Layer 12 of a small transformer language model trained on English Wikipedia (21 layers, counted from 0, width 128).
A neuron's activation on a vector x is quick GELU(weights . x), where the dot is the dot product. Quick GELU of z is z times sigmoid(1.702 z).

Input weights of the MLP neurons that the questions are about. A number n stands for (n - 500) times 0.0016.
n114: 444 533 559 391 310 561 451 481 312 424 746 201 352 539 590 488 681 730 526 334 622 582 421 381 790 630 481 522 270 807 496 359 518 339 310 481 543 596 342 484 587 771 508 582 539 189 485 504 496 397 475 443 511 557 593 600 469 641 330 371 611 515 527 484 584 616 671 470 493 588 632 469 457 361 496 571 537 604 409 740 449 430 292 687 458 757 404 388 373 469 668 645 549 337 530 485 548 484 458 581 498 575 414 527 405 402 604 493 445 737 504 565 705 670 235 452 342 609 352 595 456 457 526 471 399 328 267 500
n145: 460 578 449 444 570 370 472 362 417 571 493 365 483 571 562 583 549 675 559 481 414 524 414 526 481 453 635 554 353 560 419 622 672 451 273 342 588 604 336 648 760 325 514 570 590 431 251 694 406 541 343 609 431 474 369 511 617 356 377 557 548 488 709 487 468 481 469 582 462 476 423 538 677 279 459 337 350 678 384 491 542 547 509 490 660 599 352 506 436 486 565 391 529 505 580 428 484 474 440 542 566 573 444 459 483 339 544 371 516 352 601 453 652 404 663 442 620 500 653 518 552 529 558 356 446 395 569 461
n173: 445 318 361 453 421 489 576 631 416 648 185 409 485 500 405 293 396 353 640 584 611 673 635 466 706 550 682 449 463 508 525 555 654 248 361 572 344 578 145 788 572 424 362 674 666 581 552 369 299 432 600 685 379 612 583 482 516 500 425 607 680 645 354 727 538 535 601 480 305 333 464 500 566 560 566 516 597 473 454 285 486 274 594 496 432 463 511 480 414 441 513 516 500 535 584 403 599 822 366 805 558 457 542 358 616 233 361 455 276 484 541 162 826 412 443 525 365 591 512 706 523 430 595 554 254 620 496 535
n188: 313 406 503 470 705 578 496 647 544 355 247 387 438 558 558 573 544 578 292 507 397 814 360 601 721 581 906 533 553 794 372 686 564 503 425 220 426 455 394 500 407 596 450 468 811 500 382 552 558 527 609 485 294 570 760 359 568 546 461 523 394 449 571 531 494 356 392 672 437 439 348 626 510 397 344 633 464 366 550 464 503 504 231 489 481 665 450 360 229 411 638 399 455 334 552 464 566 592 319 478 542 588 542 474 503 552 697 458 608 427 559 470 454 533 349 453 648 644 534 687 351 450 405 543 454 366 440 573
n263: 480 315 329 562 492 469 610 464 415 329 600 450 291 458 633 273 528 435 565 598 552 704 557 493 742 531 841 722 319 404 521 677 508 504 406 304 345 504 268 496 541 322 686 465 584 727 460 221 398 458 526 422 533 234 556 458 687 710 470 597 432 464 356 508 556 425 594 588 212 539 638 579 482 690 679 835 405 699 453 365 409 372 620 550 618 374 482 536 413 474 130 754 568 518 415 563 586 557 496 595 566 552 438 776 598 466 488 458 391 301 742 504 678 654 442 381 593 399 408 571 520 504 692 417 483 265 512 332
n282: 616 637 279 527 533 449 389 626 590 446 557 545 287 514 316 364 557 443 419 369 442 464 593 531 466 529 561 497 541 383 447 471 626 497 717 476 494 630 418 521 463 417 414 554 406 228 543 533 619 451 431 541 608 321 298 392 476 545 661 382 441 470 324 618 509 470 459 364 545 386 477 390 652 460 807 613 520 871 710 398 446 401 582 351 480 490 391 374 447 335 464 476 422 588 473 370 571 464 398 487 563 507 529 319 606 403 421 433 444 405 419 608 616 419 422 577 517 617 600 340 669 559 321 354 352 521 575 629
n297: 572 500 434 445 346 573 320 568 326 816 622 409 504 587 330 709 466 652 626 610 394 605 474 497 757 387 515 652 392 570 353 654 485 466 408 622 464 364 325 285 531 542 177 356 413 284 633 417 444 503 583 715 370 325 477 509 286 461 599 453 489 463 481 563 521 604 320 804 358 352 504 687 530 614 434 409 441 727 375 385 408 479 733 296 451 429 359 530 500 592 254 527 362 480 682 408 668 324 457 619 591 447 381 365 624 532 504 359 532 325 415 469 587 321 670 452 614 439 449 482 459 417 613 618 410 641 704 631
n306: 563 357 459 466 548 514 413 545 691 417 520 514 408 292 507 605 508 601 190 436 512 541 433 532 530 726 626 504 641 349 358 380 282 303 358 568 600 608 527 417 353 575 614 489 551 641 399 665 610 298 569 534 595 472 556 318 492 477 524 512 522 297 443 656 550 490 751 560 543 401 699 523 493 320 601 571 522 618 464 301 192 401 512 488 410 865 442 451 733 531 328 378 360 411 545 536 619 536 477 740 571 560 364 699 489 577 411 396 504 718 658 310 528 738 619 615 444 489 419 211 497 406 560 610 515 582 462 578
n423: 598 562 529 523 472 251 436 544 300 481 500 330 423 828 593 358 522 560 500 490 654 397 452 524 471 427 645 494 442 451 467 452 362 503 429 513 412 315 428 404 605 519 454 455 460 452 354 237 587 444 669 619 484 422 663 657 386 253 746 401 397 522 510 582 468 455 426 613 410 392 459 539 481 598 644 664 494 590 423 516 434 448 533 523 420 658 486 743 548 524 510 516 515 483 513 598 457 462 494 740 508 613 403 286 322 509 513 615 381 550 470 436 507 474 678 483 408 646 516 491 623 431 462 661 490 431 655 691
n442: 402 644 369 536 403 29 360 527 402 302 567 291 416 491 94 565 625 420 743 608 437 447 241 358 604 534 541 631 395 505 556 476 379 528 383 626 389 711 715 416 644 705 365 157 472 441 567 554 509 289 500 491 532 471 328 567 404 579 523 634 337 425 450 764 468 461 518 624 357 361 504 426 843 451 528 496 583 768 595 561 488 466 440 403 374 463 228 593 433 330 414 663 263 504 589 244 397 500 331 399 644 535 411 441 651 425 573 636 481 302 383 455 360 478 277 349 527 433 357 483 774 616 442 626 587 764 600 831
n466: 417 418 587 543 496 615 632 558 409 434 477 490 469 705 567 439 438 602 321 445 531 694 671 516 614 441 837 678 493 410 389 508 475 523 504 496 229 481 455 729 452 424 541 555 557 507 664 696 259 505 464 552 378 346 648 609 649 598 462 557 113 554 493 613 464 439 401 547 383 461 420 298 513 260 564 602 600 393 461 604 415 536 328 556 551 327 599 562 418 378 655 389 412 449 525 588 705 802 559 393 548 421 607 411 292 524 343 424 508 360 626 596 534 493 292 496 420 642 654 582 411 232 680 479 399 379 589 414

Each question shows a token from some text and the vector x that enters the MLP there. A number n stands for (n - 500) times 0.0081.

"o": 610 702 520 596 405 477 680 471 595 546 524 628 579 575 481 548 454 531 538 513 665 516 308 532 507 493 558 417 448 445 550 518 511 621 528 490 493 512 522 531 488 536 691 652 464 514 401 405 650 600 538 577 627 440 524 302 575 486 642 438 609 510 564 539 498 583 512 593 650 510 406 445 517 547 454 501 394 695 528 479 492 508 534 541 452 551 439 567 541 443 387 403 753 533 559 494 238 475 604 411 107 512 478 573 475 546 518 485 550 458 515 486 614 564 402 476 551 509 430 509 529 463 459 543 657 330 500 360
The two highest activations, in order: n263, n423

" journalist": 621 548 576 669 520 460 434 560 588 400 691 535 479 455 465 586 365 508 456 485 576 426 512 680 422 659 620 519 470 546 593 444 497 551 505 540 547 567 400 615 339 642 446 652 582 454 489 552 442 568 346 572 634 736 490 612 549 530 682 520 477 490 423 525 498 574 499 404 688 560 408 420 463 463 423 432 314 513 520 652 631 401 519 502 589 557 491 557 540 515 568 326 542 518 500 549 421 490 615 542 95 357 574 602 437 492 492 548 535 560 515 578 565 511 472 360 483 555 400 398 500 545 376 440 687 582 653 595
The neuron with the highest activation: n282

"ip": 566 753 646 629 459 551 566 446 724 513 592 641 742 475 510 518 268 596 472 467 501 623 658 450 533 640 559 553 631 599 507 513 574 444 555 508 628 567 476 647 351 531 440 535 528 460 335 376 699 571 439 522 420 675 503 442 519 374 478 398 488 467 448 447 498 574 499 529 563 668 546 501 500 470 477 503 376 483 483 647 496 426 416 581 538 501 483 591 463 563 430 510 508 437 614 641 169 543 557 490 161 658 646 401 549 431 457 421 561 395 452 619 340 451 485 468 562 452 475 532 507 448 560 350 725 498 497 417
Which neuron fires most, and how strongly? n188, at about 0.23

"0": 592 488 639 627 482 595 700 514 595 504 402 520 697 540 457 496 558 475 585 583 478 464 431 628 578 443 454 498 530 533 738 425 420 581 648 626 485 491 557 563 336 513 448 501 503 597 550 521 549 568 557 509 507 557 525 528 472 494 533 440 598 457 477 572 497 481 446 497 601 701 448 388 539 487 482 538 380 501 487 518 559 472 513 501 578 565 510 573 451 601 548 387 570 453 465 570 647 627 584 427 124 531 567 413 369 608 409 453 427 514 451 491 529 426 571 475 462 425 502 461 512 452 408 496 558 543 506 524
The neuron with the highest activation: n466

",": 579 471 548 559 547 476 424 496 496 530 564 621 526 482 467 454 383 504 568 496 580 494 561 617 512 578 520 597 513 433 578 473 459 495 621 534 568 441 521 468 457 475 552 638 552 468 471 493 511 566 583 450 492 527 711 532 604 486 632 458 473 468 479 519 498 511 448 440 627 533 431 433 317 485 526 544 571 614 522 514 516 484 592 551 495 420 559 541 511 503 551 466 689 556 553 560 494 527 610 495 106 566 645 565 575 465 514 410 570 449 481 555 611 462 588 471 590 397 506 493 566 504 408 524 623 409 501 462
The three highest activations, in order: n263, n423, n282

" ": 518 443 590 518 366 626 694 520 583 520 434 582 581 501 481 506 539 574 578 551 514 504 569 623 574 525 599 548 508 480 658 481 510 436 527 545 622 452 495 490 408 523 472 504 417 524 564 489 533 655 527 543 593 525 536 538 502 450 561 380 521 445 525 600 497 487 511 546 581 628 465 385 454 545 497 514 406 495 485 542 482 473 517 488 578 461 566 623 476 601 586 458 576 546 508 559 581 614 527 515 142 509 492 409 482 543 417 497 574 497 426 473 437 556 623 215 555 436 518 577 318 391 532 492 448 618 567 451
The neuron with the highest activation: n466

" Roman": 600 546 501 746 408 410 436 674 594 410 617 771 449 520 510 523 514 540 611 464 468 524 521 637 538 443 576 567 541 415 468 345 484 597 466 449 653 454 566 629 440 491 322 662 509 453 424 466 572 536 402 502 638 445 540 442 568 469 502 532 768 401 588 520 498 640 547 401 612 682 418 524 490 547 548 427 293 526 524 711 584 550 541 432 439 465 385 447 513 574 558 510 542 608 429 578 255 711 579 554 146 499 473 488 518 444 535 388 575 489 425 662 523 394 586 458 591 495 408 548 478 574 475 524 586 621 565 515
Which neuron fires most, and how strongly? n282, at about 0.98

" Re": 466 529 470 638 673 479 644 388 566 542 689 437 672 572 430 429 625 595 547 556 553 583 421 525 614 611 480 411 458 453 484 513 485 520 496 427 489 538 497 444 543 365 387 404 389 494 515 506 548 617 345 582 616 473 459 378 497 462 643 431 590 592 661 550 498 559 445 540 583 707 414 560 532 534 493 560 268 453 528 662 696 579 589 465 475 492 561 526 585 640 522 506 504 651 353 535 327 545 641 419 115 605 533 410 475 595 382 459 713 395 422 658 474 483 437 459 569 440 497 673 439 516 433 507 685 420 547 485
The neuron with the highest activation: n145

"bel": 674 553 583 681 529 468 612 420 457 432 407 486 612 517 425 576 465 597 509 568 557 553 519 563 392 652 470 389 519 502 583 562 481 467 510 445 567 472 503 586 428 518 526 582 521 389 500 565 528 568 462 460 638 623 422 483 594 681 615 486 536 305 508 435 498 599 447 510 558 429 585 436 546 523 403 517 316 538 554 518 511 686 630 585 563 613 522 389 527 553 558 528 529 707 582 631 170 656 598 530 86 490 448 551 423 498 469 400 395 510 411 366 576 622 436 378 626 509 481 530 525 596 395 513 535 481 629 473
The neuron with the highest activation: n145

" the": 432 533 610 682 485 510 614 536 459 432 478 558 680 442 473 537 460 550 442 472 536 530 417 550 539 614 487 459 477 465 535 439 542 482 471 482 498 519 613 481 503 574 412 545 496 499 474 490 543 541 470 476 516 551 457 643 557 547 562 379 690 516 506 440 498 524 578 616 529 637 480 462 354 518 522 511 414 546 503 477 481 450 416 492 418 525 444 515 604 567 473 531 747 579 524 596 591 594 487 501 37 512 501 597 511 650 557 591 605 509 533 479 591 439 542 451 594 477 542 460 567 581 541 467 679 479 445 459
The neuron with the highest activation: n114

" in": 539 418 553 581 520 422 598 505 538 564 466 583 533 503 485 568 439 472 509 669 470 511 525 516 458 630 460 562 569 555 546 470 518 447 535 400 539 537 447 478 581 479 542 554 575 535 492 506 580 630 471 577 545 523 688 493 448 572 564 549 691 375 468 617 498 611 552 525 592 575 518 535 372 536 581 571 330 389 489 474 583 428 499 490 425 540 559 537 416 561 428 465 703 589 493 584 540 538 573 593 60 460 586 459 534 531 412 577 544 552 419 454 502 549 477 483 504 454 446 454 489 457 510 500 540 515 386 466
Which neuron fires most, and how strongly? n173, at about 1

" by": 500 453 496 613 553 441 573 494 589 482 464 559 639 601 488 584 489 484 521 554 438 493 503 621 377 671 637 483 516 440 575 595 419 371 532 559 467 517 540 525 507 574 504 568 572 535 480 509 545 511 581 545 532 579 622 412 661 556 534 478 525 573 495 499 498 538 434 596 598 663 481 538 357 471 504 552 398 373 500 542 623 443 550 489 486 513 567 539 591 435 533 448 661 507 523 550 556 586 617 507 85 475 539 435 605 647 486 497 571 457 465 520 421 475 484 486 531 520 435 521 494 431 517 545 497 466 476 472
The neuron with the highest activation: n188

".": 570 511 487 692 554 613 553 455 521 511 478 553 588 482 505 524 421 521 611 532 473 583 488 625 418 517 549 550 538 452 490 513 498 536 498 529 462 491 562 521 503 479 473 567 599 543 503 411 433 640 454 536 561 599 582 331 617 526 614 444 499 507 523 533 498 460 419 501 576 545 387 440 448 523 511 577 524 507 518 494 526 420 572 543 483 551 628 581 542 441 551 456 481 616 451 643 488 530 557 451 48 470 465 507 628 489 504 401 378 502 461 686 559 459 520 488 490 466 517 543 515 468 567 379 610 546 371 472
The two highest activations, in order: n466, n263

" Over": 358 501 575 365 625 459 465 385 571 565 464 340 608 504 529 607 586 623 498 526 458 541 479 514 503 517 416 576 553 499 541 433 498 689 431 458 619 471 552 674 404 611 456 611 492 493 609 488 593 586 437 587 457 529 682 356 555 591 629 548 554 466 549 313 498 550 482 525 605 731 422 421 444 478 451 487 429 424 552 588 486 494 443 453 449 545 681 558 465 590 463 488 443 495 548 613 303 580 632 554 123 457 685 443 547 610 474 473 588 646 280 478 470 410 525 465 509 526 448 607 404 511 512 560 439 652 442 422
Which neuron fires most, and how strongly? n188, at about 1.2

"ers": 639 627 500 618 501 521 464 443 694 572 597 651 503 419 495 471 468 480 482 509 639 459 399 508 366 527 562 508 545 466 579 650 431 518 462 510 509 458 517 527 316 511 623 579 547 453 567 509 494 559 599 451 613 489 513 462 609 563 678 365 440 505 491 434 498 424 559 474 518 509 486 484 507 464 504 430 391 462 517 603 635 477 533 501 539 555 568 593 564 629 526 446 724 503 485 505 348 645 588 527 88 539 465 549 476 481 510 486 570 621 439 640 565 601 486 470 561 616 471 473 558 458 446 511 710 527 493 443
Which neuron fires most, and how strongly? n306, at about 0.18